Layer 7 of a small transformer language model trained on English Wikipedia (15 layers, counted from 0, width 128).
A neuron's activation on a vector x is GELU(gate . x) times (in . x), where the dot is the dot product.

Input weights of the MLP neurons that the questions are about. A number n stands for n times 0.011.
n11 gate: 37 -19 26 20 38 -20 -14 29 -11 25 15 40 -12 -12 18 -20 -5 -9 -2 -19 -15 1 20 11 -28 28 -12 4 3 4 37 7 -1 32 3 10 1 10 -12 -30 33 0 -6 -20 1 37 6 -30 -7 -21 15 6 -1 18 30 -4 15 8 9 0 -50 -15 -33 -45 7 -6 -4 -21 -2 -14 15 -53 -15 -9 1 18 33 10 33 -6 -9 27 -1 24 16 7 -12 -10 -7 -5 -25 19 2 -2 4 -8 43 -23 14 2 4 -13 -20 32 13 1 5 -10 -9 -8 40 10 -13 26 -2 -20 2 -22 -15 -22 13 -12 1 14 -15 -17 44 -28
n32 gate: 4 20 -22 -20 18 6 7 -20 4 -19 4 -10 -8 19 1 -8 7 -4 50 -9 7 9 4 46 -30 -1 18 -15 -20 -10 -7 -24 -4 7 -18 13 -6 9 -10 8 -15 -1 -10 -12 -12 6 15 25 -17 -15 22 18 -9 35 -12 -7 2 -26 10 -24 2 7 9 -26 8 -6 17 -1 -19 -4 -30 3 -7 -40 -13 5 -18 -21 9 18 -30 -5 -22 27 -23 -11 6 -18 17 -12 -17 -7 1 -9 -8 -7 -35 -5 -22 -3 11 19 26 16 -4 19 -22 10 -4 -15 32 28 13 3 19 -24 -23 7 -12 -10 -15 55 -18 6 -16 -7 -24 7
n188 gate: -1 -30 28 28 11 6 15 6 17 -49 -11 -23 -1 21 0 -30 -14 -44 -20 24 -22 12 30 13 -30 3 2 24 23 31 38 47 20 9 -24 -12 -5 0 24 -22 -13 -32 -16 -7 -6 -13 -32 -7 17 -6 23 25 3 -15 19 27 -11 -9 -5 36 -9 6 -9 -4 2 0 15 10 38 -4 -29 2 3 0 -7 35 29 10 40 26 25 0 24 -18 -42 19 -19 -36 11 6 -21 -6 35 12 2 8 10 -19 -10 -5 -14 -18 40 -24 -23 -23 -27 60 20 -12 29 -24 3 -30 18 -27 -10 21 12 7 0 0 -25 -5 -7 -24 54 2
n214 gate: 5 9 -21 -5 -36 -39 -29 -4 -24 62 -15 24 20 20 3 7 -12 -13 3 40 -43 -9 11 -10 25 -17 -52 -21 11 1 1 -17 13 -23 -9 4 31 -24 -45 10 10 -26 19 -21 30 23 9 35 41 -25 12 -19 13 10 15 -26 -17 -37 11 28 12 -5 21 -15 60 62 -3 -19 27 30 -42 22 -7 24 -14 -1 -17 7 -49 44 28 -1 19 -11 -20 36 28 -27 34 -1 -23 31 29 -43 17 -20 -9 1 54 18 -7 -23 -10 14 18 24 30 18 -21 -34 8 12 -18 -19 -28 9 6 -26 -4 -49 -37 -12 5 -12 -23 -20 14 -16
n311 gate: -28 -29 -6 13 -11 -5 34 -47 6 -3 -20 -15 3 32 17 -8 19 35 20 -21 20 -3 22 -20 -29 39 33 -45 -1 -40 -3 21 24 13 -27 19 -2 -46 30 -21 8 16 -3 -9 -4 16 -36 -29 -20 -6 21 22 60 13 1 -7 11 -9 -8 -35 -28 28 39 1 1 5 3 -9 -20 16 -37 -51 14 40 -32 16 -4 -10 9 -30 26 17 23 42 1 -31 4 26 25 -9 20 -4 -3 31 22 1 -8 -15 -7 15 -18 9 -19 -24 5 31 -21 23 -15 -21 8 -5 -32 -3 22 -3 0 14 13 2 1 32 -7 -11 14 8 -26 7
n340 gate: -10 -15 -26 -8 15 17 -28 36 -9 -19 -20 3 -11 -4 4 34 -5 -11 -17 -32 22 -15 34 -22 -16 29 -25 17 1 4 -11 17 27 -13 -8 5 -5 8 2 -18 9 24 -5 -3 -8 2 29 -9 1 10 28 17 -13 2 -21 -33 -23 34 -14 15 6 -21 16 -7 -18 5 -15 -1 19 45 -26 2 -9 -2 23 -18 -34 -11 -8 -16 26 -18 -31 -15 -2 -15 -7 25 -5 18 -5 15 3 10 -29 -48 2 -14 17 -2 6 -16 -18 6 13 17 14 10 13 -12 30 56 -18 15 -26 10 -28 3 -17 -29 13 -10 5 -24 28 17 -21 14
n396 gate: -13 -20 16 5 11 6 1 -34 -1 -20 -34 -4 22 28 19 11 -2 -15 -14 31 10 7 19 32 -23 -54 -1 -10 -23 17 41 52 -19 -16 -3 -1 3 -16 -17 3 29 10 15 -23 23 15 22 -22 -9 -18 -9 7 -53 -10 12 10 -4 20 -29 -10 5 -10 -25 -25 -5 -1 -41 50 16 -7 -46 9 14 14 25 -10 23 16 18 -32 -6 -7 -3 6 -16 -25 23 -8 26 3 2 -32 23 3 -6 55 33 -20 -13 13 2 -4 -9 -16 53 14 -16 24 -10 3 32 20 13 -18 -22 1 15 -10 -9 -24 -4 -21 -10 1 13 -33 16 20
n398 gate: 4 9 18 -1 -34 16 -17 1 -36 -12 10 -17 -9 34 35 15 -6 -52 -8 -12 -20 30 -28 14 -3 14 1 35 -11 6 -16 -32 12 -18 -13 24 16 -57 -6 -64 -2 15 14 -8 44 11 52 23 19 -25 31 -3 19 12 3 -33 3 7 3 -3 17 3 9 24 -26 30 -5 6 -3 24 -14 -1 16 4 5 6 -6 -12 1 -30 55 29 -11 -31 -8 -23 -12 28 21 -2 23 5 19 31 -1 -2 21 -7 17 -15 -7 7 -51 11 1 5 -6 29 -6 6 -26 40 -2 28 -3 -23 -15 47 -43 19 -3 9 43 -10 -6 24 -1 -23
n423 gate: 5 -25 -19 -23 -24 -39 -18 -12 -16 -42 23 -19 -18 54 -6 -42 -5 -49 -15 -48 -5 -3 -23 -8 -49 8 -24 3 -10 21 20 1 10 36 23 -30 36 -6 33 4 -2 -26 -70 18 -9 -6 14 -18 4 -20 1 -15 -10 11 -3 12 14 21 -20 -43 26 -41 -44 4 25 0 -21 10 5 -13 -29 23 0 29 -30 26 9 21 -21 -27 -25 -48 11 -3 6 -58 -20 -11 -27 5 10 -15 35 1 -10 -14 -5 -20 5 29 -15 -17 -39 22 -2 18 -14 -34 -5 8 2 -44 41 20 59 -35 55 -33 58 22 10 7 4 27 -8 -19 -63 0
n470 gate: 24 -48 3 -11 -23 -16 -4 -14 -39 12 32 -21 -10 47 71 -14 -36 9 13 14 -17 17 27 -45 6 11 -26 37 -40 7 6 27 -12 -16 12 -18 33 -23 -21 -16 31 -3 -40 -1 -15 -15 -27 53 -4 -6 18 -7 1 -16 23 -16 10 -15 -14 11 50 4 -29 -18 27 -33 -19 3 24 24 -11 4 -21 1 -13 -1 -16 0 -11 34 -3 12 18 3 -5 -76 -38 34 -9 12 4 5 -15 -20 13 -15 -8 -4 18 12 -18 -31 7 -13 -29 17 -59 0 18 10 -14 -7 30 6 -25 2 -3 -28 -27 6 12 -31 26 14 22 -39 -58 -42
n11 in: 3 -8 7 27 32 -13 -11 15 -6 -1 -18 -11 -21 -6 16 -31 39 -9 -5 9 -40 -5 29 -16 11 -13 -16 2 1 23 6 -9 -29 27 -8 -38 -11 18 -27 -5 4 -3 7 -5 -18 43 -25 27 -8 -30 -39 2 21 6 -2 -10 8 28 9 15 -14 -13 -42 -18 4 -16 8 -37 14 -21 -3 12 -4 11 6 8 19 -31 27 26 16 13 -10 57 18 -16 31 4 -27 -6 22 11 -15 11 -9 -25 30 -20 -7 23 -24 -19 -18 13 21 24 13 -13 12 -31 16 -5 30 11 -18 4 11 -21 -2 -3 -16 28 13 0 -16 -12 19 8
n32 in: 1 15 -69 -9 -6 44 -1 36 1 -18 -17 -1 -12 -7 3 -5 -24 -4 32 42 -3 9 -30 19 -9 7 5 -8 -48 53 -20 24 -4 -7 -21 11 23 7 -23 9 -5 -27 8 -34 37 30 6 23 -31 13 14 10 4 -12 -20 23 8 -30 4 5 13 8 -1 21 12 -16 16 9 19 16 5 19 -14 -10 10 -25 -16 24 24 22 -5 -12 7 -13 -11 18 -18 -2 16 -23 7 -36 -25 -16 -1 -27 18 -10 6 -14 -10 0 13 4 -17 4 9 8 7 1 1 10 15 46 31 9 -32 21 18 23 -5 37 -1 -45 -13 5 -18 -3
n188 in: 8 17 14 27 -1 -6 8 32 -15 19 -42 27 17 -8 -18 -3 6 12 -30 -2 -44 -4 -46 -23 6 30 44 46 5 -17 43 27 4 21 -20 -31 -15 8 70 -48 -20 -7 -34 -15 -21 52 11 -33 16 23 29 -18 4 -27 3 20 -9 11 -19 -13 -17 -2 -18 12 -24 -32 23 35 -13 -5 -9 -19 38 -15 16 -16 -24 6 5 15 -13 10 16 8 -8 5 -12 -20 -33 34 -9 4 -13 -35 -37 -13 -27 10 -47 -27 5 -21 32 -15 -38 -4 -5 -34 3 10 24 36 -28 33 3 45 -28 21 -10 19 0 -7 3 30 -10 -23 13 -26
n214 in: 15 -21 5 -11 -27 25 7 20 17 -39 15 38 -28 -2 19 23 59 14 3 -25 -13 -10 4 -5 -26 -20 38 12 -21 -28 -24 17 -9 18 -13 -26 1 -12 -9 -28 8 -18 -18 -7 14 34 -12 -21 22 11 1 -18 -26 -60 56 38 25 -6 -8 -9 -6 1 -26 19 -78 30 -4 -31 -38 -9 4 -25 -4 -23 -44 -10 14 52 9 13 -16 24 40 13 -3 -12 -19 -25 15 -23 -20 -36 -9 10 -46 -13 10 11 -13 -18 24 22 -43 -24 11 -14 -32 14 1 -24 8 -39 15 1 20 -20 -15 -12 39 20 -19 -11 21 11 12 -3 6 1
n311 in: 11 -22 30 4 9 5 -30 -7 -8 33 15 -25 -29 16 12 -10 24 14 28 -1 26 24 -25 11 19 -10 16 19 -12 -46 16 23 -50 18 -9 25 -41 -22 19 -17 1 13 20 -39 34 33 -11 -1 17 17 30 21 -31 0 -23 -8 -11 32 -2 -6 -10 8 15 -29 -9 -12 34 -15 2 10 6 -32 27 19 -32 23 -32 13 12 39 -32 -37 -10 23 31 57 -27 -19 -19 -20 8 -13 -51 -53 27 13 -18 4 52 26 13 34 15 -10 -15 -1 0 -12 13 -17 25 1 -18 -7 15 -12 3 -9 12 56 8 -19 -40 -13 -20 1 -36 23
n340 in: 16 -4 -4 3 -5 1 -7 -20 22 -16 32 5 -28 13 32 -9 -28 31 -19 25 -27 -28 29 37 43 -2 6 -4 19 18 -1 95 -22 -26 1 24 9 -7 -18 10 -12 -23 -20 0 -17 -5 38 -10 -10 1 15 29 -47 -40 -44 -27 12 -6 36 3 4 -4 -10 -10 -21 55 27 -29 -19 -1 24 -6 -4 -1 41 -20 37 -12 5 0 -4 -14 -13 -44 -2 30 29 26 -2 -17 2 -27 6 -9 29 19 22 15 -2 -19 -36 -14 3 -9 -26 -8 17 25 17 -20 -4 -12 17 23 29 3 -49 -11 28 4 21 -6 5 -11 -47 7 25 36
n396 in: -25 24 -13 -29 -58 2 -31 45 -35 16 17 45 16 25 -10 5 -11 4 30 -4 -20 -41 -63 -5 -14 -5 -7 -4 -53 9 14 -37 -8 5 -13 -9 -13 16 -37 -25 -42 -18 -10 49 -29 -1 20 -4 10 26 16 5 37 32 -1 -43 30 -9 5 -38 -19 -2 21 27 -12 7 -64 10 5 10 34 11 -17 -21 12 -5 11 -38 39 -7 10 -4 -22 -15 -9 23 15 5 25 -37 36 -43 19 0 29 -1 1 -19 20 4 -9 -27 22 -15 -8 5 29 28 -3 -32 -18 12 -32 36 -38 51 -9 -5 -7 8 -14 13 27 60 -30 21 -24 35
n398 in: -19 31 -2 -21 -28 6 -28 -1 -17 -12 -32 -27 -22 30 -1 15 20 9 25 22 -41 19 -32 11 26 10 12 24 12 -1 7 -34 1 59 -24 21 15 6 -20 -18 1 19 4 3 13 22 11 -4 3 18 -19 -14 -23 -18 -5 15 7 26 19 16 -37 12 18 -31 17 9 -25 -24 1 -18 -7 -6 6 -20 15 4 8 -1 -17 -28 39 13 4 -43 -39 7 18 -7 23 -62 -9 17 7 10 -3 -10 13 31 12 -8 25 18 -28 45 8 -47 -10 4 15 11 4 -4 21 66 21 25 11 -26 -20 21 14 -5 -50 2 -4 -1 12 -22
n423 in: 6 10 -23 29 10 26 36 -64 31 1 13 -25 -32 -15 35 -17 17 13 -19 6 -11 -42 -61 14 -49 -39 3 23 27 6 -7 -9 3 15 -48 -13 81 5 27 20 37 -13 1 41 -9 16 -67 -58 -15 23 -41 14 -19 -11 -2 -20 14 -28 5 -25 10 -33 -9 -8 -8 -31 -47 3 -32 24 20 14 17 6 -4 4 -10 20 6 21 19 5 18 -38 15 38 -19 -28 41 -16 9 24 30 11 -50 -22 -10 50 6 -17 27 -3 -18 -42 -40 25 7 -10 -13 -19 46 -32 -21 -37 -5 -14 23 -4 -1 -17 -1 -5 -11 -24 -11 -8 -56 9
n470 in: 3 -63 -29 38 -10 -29 -21 20 18 41 7 0 -31 -19 53 28 -3 -4 -6 13 64 -3 23 -4 12 2 -19 15 -48 14 -6 4 8 11 6 49 -3 11 -12 23 30 -32 -13 -26 19 -28 -6 -26 2 28 -37 9 10 -3 -22 31 -10 -14 5 -44 14 -2 11 -16 -58 1 -49 1 -20 -11 -25 -8 -41 -19 -44 46 -30 4 -23 29 8 -21 17 6 -24 18 5 -6 -9 22 -11 20 -2 2 -23 -2 -69 24 42 19 -28 61 -27 58 6 0 8 -21 -15 -11 -26 13 13 15 -41 -20 4 -11 -24 -1 -18 -47 -5 -48 15 -1 10 -8

Each question shows a token from some text and the vector x that enters the MLP there. A number n stands for n times 0.038.

" h": 0 -43 -37 -4 -17 9 -19 -20 -7 -46 -8 -31 42 -45 -29 2 -4 -1 4 35 -14 3 -26 -9 25 -3 11 -7 24 -10 -23 12 -18 12 -19 -35 -5 -13 -16 -11 -1 -15 45 41 33 -21 -1 -9 13 -31 -3 -46 -13 -15 -17 -16 2 -24 2 44 0 6 9 -3 2 -14 -2 27 -5 1 -21 4 -29 -30 -32 4 11 18 -26 45 -25 -2 -6 1 4 3 10 -3 28 3 -30 18 -30 -5 -15 17 -17 -26 -11 13 12 4 4 -15 -37 -10 19 24 14 -17 -36 -24 -1 22 8 -13 -16 13 15 -1 -9 0 3 10 25 -12 19 19
Which neuron fires most, and how strongly? n214, at about 6.2

"lock": 5 -70 5 26 30 -8 14 -13 36 9 -14 17 19 -3 -28 -24 12 9 -13 5 -3 -3 -31 -11 -31 17 24 10 -2 -12 -19 -37 8 -1 5 -5 14 9 -31 0 10 26 23 42 27 16 1 23 25 -28 -8 -30 -30 2 -15 -29 6 -6 -11 22 23 4 16 10 -14 -23 -28 -19 13 1 -22 5 3 -44 -12 3 0 11 -15 -6 -11 3 3 -2 -16 13 32 -11 32 18 24 9 4 19 -4 -3 -10 12 -1 19 -24 2 38 4 -43 -18 -19 -7 17 -6 -41 0 1 14 -6 -9 -16 -7 -22 -17 18 -7 -11 3 -8 11 -5 23
Which three neurons fire most, strongest first? n470, n340, n311

"se": 28 -35 -13 1 -5 14 -18 -6 -44 -23 -10 -34 6 -7 -29 -21 5 14 15 -29 22 -8 -4 8 16 -30 -9 -7 13 7 4 -47 -19 29 44 -14 13 25 -11 -26 7 -27 46 19 4 35 34 -15 -4 24 -12 -13 -10 -35 -30 -24 3 7 8 13 16 30 15 16 -16 -16 40 21 6 2 6 -27 -17 10 18 23 -7 31 5 -13 -29 22 2 2 2 -8 -10 -3 8 -26 3 -16 11 18 -11 -1 5 5 -15 -16 -23 -8 -11 5 -2 13 9 4 3 -5 6 -25 5 -26 -31 21 3 -6 26 12 -9 0 4 7 2 9 23 -22
Which three neurons fire most, strongest first? n340, n470, n188

"ar": -43 -25 -11 26 11 -20 14 -6 -3 9 -3 -18 0 -11 -35 10 -33 1 3 -19 9 -33 -10 -16 -4 -31 -5 -10 -9 4 -35 -34 2 7 -6 -6 12 2 -29 -20 -23 18 38 40 -4 2 -21 -8 -1 35 12 -13 5 -42 7 -3 -14 13 6 5 -17 5 17 30 -21 5 -29 -8 8 13 -1 28 7 -21 -16 0 8 -6 -40 18 -33 17 7 -1 19 -16 7 -22 -9 18 1 -14 -6 2 6 -3 27 -33 -15 13 -19 19 15 22 5 -6 -16 -1 32 7 5 -4 27 -24 3 9 -11 -12 -1 -13 -12 -24 4 -19 -20 -10 33 -1
Which neuron lights up most? n214

"t": -23 -62 -4 31 -37 -1 16 -10 19 4 -19 -9 0 0 -22 -34 10 26 19 -4 9 -16 -28 -20 6 35 15 -6 18 -2 -14 -24 -16 -61 -34 -13 9 -10 -5 16 -8 27 5 39 17 -5 -10 -12 -1 -62 -13 12 1 -2 -14 -25 0 -20 -8 -3 8 24 7 11 -35 -52 6 6 -23 10 23 5 -9 10 12 2 25 9 19 28 -24 -6 28 11 29 12 -15 26 -15 -21 4 24 1 16 19 -26 -17 2 4 -7 -4 -1 29 6 -16 10 -4 9 14 20 -34 -13 -11 20 -5 14 3 11 -4 -7 7 -17 10 -3 -25 27 -12 9
The two highest activations, in order: n311, n398

"st": -11 -40 11 23 20 -16 -5 -29 -26 -16 0 -39 2 -19 -29 7 -7 16 -8 -2 -15 -10 49 9 8 -34 -1 -6 -1 -2 -33 -15 17 8 -12 -7 4 -3 -15 -18 -14 -4 44 46 -2 22 39 -43 -10 -30 -22 18 10 11 -18 -49 17 5 -4 -7 -7 6 5 -19 -25 -18 -14 8 -7 21 -26 7 4 -5 10 11 12 24 -12 12 -17 13 -6 11 15 -2 -8 8 -6 -17 -4 3 18 -7 3 -6 -11 1 -2 -16 8 2 8 1 5 -12 42 -3 14 -14 2 -11 -1 13 -15 8 18 -4 -9 25 -1 -6 -15 25 -16 11 23 9
Which three neurons fire most, strongest first? n11, n396, n340

"m": -21 -25 9 16 12 -9 -24 -23 -18 -11 -26 -4 6 -28 -36 4 6 9 -6 -16 -18 16 9 12 4 -15 29 -8 16 4 -13 -31 1 -22 35 -2 16 5 -28 -22 5 3 0 19 -18 14 22 1 0 -36 19 10 0 12 11 -11 2 17 5 6 29 17 8 15 -5 -14 10 33 -7 14 -2 -27 -37 2 44 8 10 15 -23 10 -16 -16 -19 12 9 5 -2 -6 -19 -20 -7 13 -15 18 11 12 -26 -5 -29 -8 -32 39 19 0 36 5 13 -32 16 20 15 24 -38 8 -3 30 10 17 8 4 -8 -4 42 13 -9 15 -3 3
Which neuron lights up most? n214

" been": -32 -8 8 1 -7 -8 2 -3 22 -12 -22 10 10 11 -23 -22 9 -11 19 -10 35 23 9 -25 -20 14 -2 33 -6 5 -54 14 25 -13 15 -13 -24 -8 -20 -16 -13 -19 21 34 -20 29 31 -24 -15 -42 -10 0 -18 -6 -15 -44 25 6 -4 21 -11 31 5 10 -1 -16 -3 10 -7 11 19 4 -22 1 10 1 -23 24 4 14 -39 -10 19 -35 17 28 -20 40 -7 -21 -1 28 -30 4 -6 18 4 6 -1 -19 -14 26 -12 38 -26 4 -3 8 6 -14 -18 12 -6 -20 -18 0 -14 -6 -17 -8 -30 -29 0 24 -41 -14 -21 22
Which neuron fires most, and how strongly? n340, at about 2.2

"R": 22 -28 -35 0 -12 -14 4 14 -20 -1 -20 1 -13 -38 -34 -16 8 -20 18 -33 -16 21 -5 14 -4 -12 16 27 1 18 -26 -5 -2 -14 23 -35 23 -3 -15 -8 10 3 13 2 9 -14 -1 -42 -16 -37 39 -27 12 10 -5 -20 -35 2 11 7 -28 -26 -11 -15 1 -17 16 29 -31 -14 33 -12 10 -30 28 -13 6 -14 -9 12 -9 20 -8 -13 16 -9 27 -6 -24 -3 -2 30 -24 18 -26 20 0 6 -24 2 13 19 -19 -17 -4 39 29 0 -10 -37 -7 1 10 13 8 -10 2 -6 -7 -2 14 12 0 -2 15 -17 33 -12
Which neuron lights up most? n11

"ent": -20 -12 -51 8 15 -21 16 -29 16 1 -19 -21 -10 4 -29 6 -22 3 -3 3 -1 17 46 -18 -5 -15 1 13 5 -17 -32 -19 -9 -10 -27 -1 3 11 -26 -3 -5 2 29 36 4 13 28 -24 1 -37 -18 -8 -4 -14 2 -30 25 17 -1 18 -3 13 17 5 -3 -38 -39 -25 8 10 8 9 40 -21 15 -4 -7 7 -5 8 -37 41 -20 -5 -16 4 -46 -6 -15 -18 -18 -14 5 -2 8 -42 -19 -11 -22 -15 -27 1 28 39 7 -24 12 5 7 -31 -30 -27 -15 23 13 4 -19 -12 -11 7 -2 -17 5 -2 15 -1 0 2
The two highest activations, in order: n32, n311

"und": 9 -33 1 5 26 -34 12 -35 4 3 5 -19 -16 -20 -32 -1 -8 3 -30 -30 8 20 -48 -6 -32 17 36 -11 17 -4 -16 -8 -17 -38 26 -17 -16 9 -10 -10 18 -13 27 31 -12 25 -11 -10 1 2 12 -45 0 3 -9 -14 11 -28 -3 -19 -16 17 19 -5 -16 -26 -15 31 4 -2 -21 -13 -16 -39 -15 -8 25 -3 -2 7 -32 -2 -25 7 -25 -9 -6 17 -12 -8 7 14 21 45 1 15 -21 -29 0 22 -3 29 26 19 -30 -12 -15 -24 27 -24 -35 -20 24 10 -9 20 11 7 -21 -6 27 -7 -13 -5 -15 8 7 1
Which neuron lights up most? n423

" 10": -27 -31 -14 32 28 -8 13 -3 -31 18 -1 -15 1 -11 -32 2 27 -12 37 -21 2 -14 -27 -1 13 27 -9 -11 -11 12 -3 -19 -32 -34 9 12 -5 3 -19 -8 -1 -8 8 31 -22 -9 11 -10 14 -22 -7 -50 5 -7 -8 -30 12 -19 5 33 -7 -36 6 7 -15 -18 12 4 -14 5 -15 -5 17 -70 19 -9 12 27 22 2 -29 9 19 6 34 -18 7 2 -14 7 -28 1 -4 1 3 10 23 5 -14 -14 0 24 -4 -28 -10 12 -17 13 -11 24 10 -44 -9 18 -5 -9 -11 -21 -11 -13 17 12 25 16 -14 0 28 18
Which neuron lights up most? n11

" election": -10 -20 -21 42 -16 13 -1 8 0 -35 -13 -1 17 22 -25 -17 8 -8 -41 -8 -23 5 -13 20 -41 -28 12 17 -24 22 -20 14 -20 -13 1 0 26 -23 -11 -5 15 -16 26 10 2 -8 31 -51 28 -26 -14 -11 -36 -7 1 -22 7 -5 -4 9 -9 19 25 42 -29 -15 -8 -13 6 -8 -12 29 -10 -17 0 6 -7 7 -7 4 -30 19 -12 -10 -5 4 36 6 15 -46 -31 -4 -31 7 -1 -52 19 -24 7 17 -40 13 25 31 -13 -8 -11 29 -6 -10 -19 -11 -31 4 31 34 -5 -17 -30 0 -2 -13 13 23 12 -4 12 0
Which neuron lights up most? n396

" became": -42 2 33 2 -17 -16 -1 -34 8 0 -20 -9 19 12 -34 -8 28 -7 -2 -43 5 19 3 -46 -12 -22 -10 9 2 10 -53 17 2 -8 1 -18 -27 11 -10 -19 -20 -22 19 29 -12 8 -1 -21 0 -20 -24 9 -12 -9 -15 -28 23 -14 8 21 -23 32 5 -7 -9 -22 -22 -4 0 23 13 -9 -30 4 13 14 -5 29 8 5 -25 -9 15 -29 2 7 -23 37 -9 0 0 25 -13 -5 -4 2 3 12 -2 -23 -25 16 4 17 -33 -6 26 -6 20 -18 -17 -2 -18 11 11 -4 -13 7 -28 2 -20 -6 18 15 -43 2 6 44
Which three neurons fire most, strongest first? n340, n32, n470

" As": -8 -17 8 20 -44 -5 4 2 -43 -9 -13 24 26 -24 -29 -43 7 6 10 -19 8 6 -19 -2 -13 -36 4 30 4 -39 -17 0 -13 -8 15 -46 0 35 -22 -10 -31 26 0 -2 -1 -8 30 -21 8 -10 0 0 -15 14 -28 -23 3 12 -9 12 -14 23 16 17 -28 -4 -9 11 -16 1 6 24 -23 -1 37 2 -3 7 14 9 -18 -5 12 -43 -22 -18 -15 -33 -16 -15 -10 -13 -37 -2 2 -17 23 -6 1 10 -63 -5 -17 22 -36 -14 -19 14 38 3 -2 9 -18 -6 10 -13 -10 13 -29 -3 -18 -24 19 -17 -19 14 32 -2
Which neuron fires most, and how strongly? n188, at about 1.7

"ru": 11 -25 17 -3 9 6 14 -2 -3 -10 -40 25 13 -11 -33 24 -32 36 34 -4 29 -16 34 -5 -10 -31 54 -13 -3 9 -28 -25 18 -1 -23 19 21 -3 -26 -7 -12 -6 13 16 -8 -15 25 -2 -4 -24 -18 -18 5 -28 -24 3 25 54 11 3 -16 6 14 -3 15 -37 2 18 -14 6 5 3 4 -28 45 -14 -16 18 3 -11 -23 5 7 -16 0 -9 9 -25 2 -19 14 -4 -11 -11 -3 -2 0 -22 -35 -12 -11 10 21 22 0 12 29 17 1 15 1 -14 37 0 -31 19 3 -10 -8 5 4 -21 25 0 -17 -3 15 -17
The two highest activations, in order: n396, n32

"h": -14 -41 -17 37 10 -29 8 -21 25 -5 -32 -6 19 -31 -25 8 1 -24 19 -13 -15 -26 -16 8 7 -21 32 8 14 16 -30 -17 -33 -2 3 -28 25 3 -14 -4 10 2 3 27 2 5 34 -15 -9 -33 34 -53 7 -26 -10 0 9 -22 -16 -8 12 17 2 41 -8 -24 16 2 -10 8 25 -3 -17 4 -12 -12 1 20 17 15 -1 -3 -22 9 29 13 -14 -34 -38 -53 1 25 -4 23 -8 7 -7 -5 9 -8 -6 7 27 7 -18 20 11 -6 -5 46 -41 -20 8 -22 12 25 -17 0 3 -3 2 5 13 12 -31 6 -12 39
The two highest activations, in order: n423, n398

" major": -36 -22 -15 23 -4 -4 6 34 -21 0 -24 -11 6 15 -28 -3 16 -25 -2 -11 -3 10 -5 6 -23 -6 -2 2 -4 -12 -4 9 -23 -5 -1 -2 -3 14 -18 -16 -2 20 38 52 -11 25 -3 -17 -15 -18 -11 -4 -5 -4 1 -40 29 -22 -5 20 4 17 11 -17 -11 -39 -1 10 -8 -6 -8 30 -21 -29 14 20 16 14 21 16 -30 14 -4 -30 -10 5 46 4 -10 6 17 -18 -6 -9 -7 -12 -34 -15 3 5 1 14 23 -8 4 -25 -12 7 -1 24 -38 -13 40 12 8 31 -5 -19 -13 5 -20 -33 -8 9 -27 7 22 -13
Which neuron fires most, and how strongly? n396, at about 3.1

"te": -14 12 9 -13 18 -13 15 -47 -19 13 -27 -26 -11 -4 -29 -19 -18 -2 -9 15 14 -8 -2 -11 18 -24 23 -10 9 -19 4 -3 7 -5 -15 -1 11 45 -16 -8 -27 -10 12 26 18 18 31 -28 15 -27 -46 15 -5 -32 -40 -19 -4 -13 10 15 -3 8 8 13 1 -34 -12 -2 -28 2 6 -10 15 24 -12 10 -14 -4 10 -30 -49 6 12 -15 -14 -7 -35 -1 -26 -17 1 7 -58 29 -16 -5 -18 10 -25 -17 -34 -14 24 41 -17 17 -29 17 19 -4 -34 5 0 -7 -17 -2 2 16 15 8 -11 -41 27 6 6 13 15 -3
Which three neurons fire most, strongest first? n396, n32, n311

",": 16 -61 14 2 -1 -27 -7 -7 -14 27 -13 12 1 -31 -28 -18 6 15 31 5 -3 1 -8 0 10 14 22 -13 19 -7 -9 10 -6 -35 -52 10 -1 13 -42 6 -10 5 -7 20 -15 35 24 -22 2 14 -1 -6 -10 -22 -11 -20 21 28 -2 3 -8 16 -10 20 -5 -14 54 6 4 -9 2 18 -17 7 28 11 17 12 -2 19 -35 -13 22 -24 10 7 14 30 -43 -16 5 10 -21 19 0 20 34 2 -11 26 -13 21 11 -13 -37 -1 -13 -23 -11 -22 -41 6 12 1 -26 -2 -12 16 -18 -3 30 -6 10 0 -5 -15 2 -19
Which neuron lights up most? n11

"a": -35 -32 -18 24 -23 -19 -14 -17 6 11 -38 -27 24 -14 -26 -21 33 -3 4 -32 32 15 -39 -22 -22 7 22 1 -3 -11 -13 -35 -20 -14 24 -16 -15 9 -31 -9 -28 14 33 11 3 -2 -6 -22 5 -38 5 -31 -37 6 -5 -32 7 5 11 -3 -16 10 11 -18 -9 -5 4 -16 -14 -16 38 4 -24 -16 -17 -4 11 22 21 24 -12 13 11 -22 33 12 -8 12 -51 -2 0 7 -10 -4 -32 -6 -4 19 8 11 -2 0 -6 -32 -33 1 -3 11 16 22 -33 13 24 6 -4 -3 -20 21 -1 -16 1 -10 26 18 -10 7 1 1
Which three neurons fire most, strongest first? n340, n32, n470

"er": -5 -48 20 10 0 -23 -19 -6 -47 -5 -3 -59 -8 -19 -33 -21 -22 -9 26 -1 6 5 -24 7 -9 -25 -4 -7 16 -5 -37 -31 -5 10 40 4 14 4 -25 -17 12 6 30 36 4 -3 5 -31 9 49 -23 -1 -1 -13 3 -3 -13 34 -2 -7 7 23 24 18 -8 -14 39 9 -3 13 24 -10 14 -3 -15 4 54 -4 -19 -22 -27 12 21 -30 10 7 19 -20 -6 18 -4 10 -14 2 24 -3 0 -6 -3 -44 0 12 4 15 -2 10 -5 -18 19 9 -4 -8 -14 -2 -10 14 11 4 1 -4 14 3 -37 11 -13 -1 17 -22
Which neuron fires most, and how strongly? n11, at about 0.23

" Ja": -5 -32 -32 -4 -9 17 15 4 -12 -25 -14 3 11 -43 -28 -1 -6 36 5 -24 11 23 -24 25 7 -2 10 33 -9 5 -28 -20 -22 12 28 -2 14 10 -27 -11 -39 8 1 34 16 -1 -11 -12 4 -14 12 -7 -20 -10 20 -9 -5 2 16 22 -20 13 18 10 14 -1 5 15 2 10 28 27 1 -42 2 15 11 -8 11 17 -31 30 6 -1 42 -7 -4 -60 4 -5 5 31 5 1 -45 13 6 -43 -6 17 17 12 -8 -35 -32 22 4 15 5 29 -10 -22 -18 10 7 -6 -6 -22 -3 -11 -15 -1 11 -4 35 -1 39 35
Which three neurons fire most, strongest first? n340, n11, n32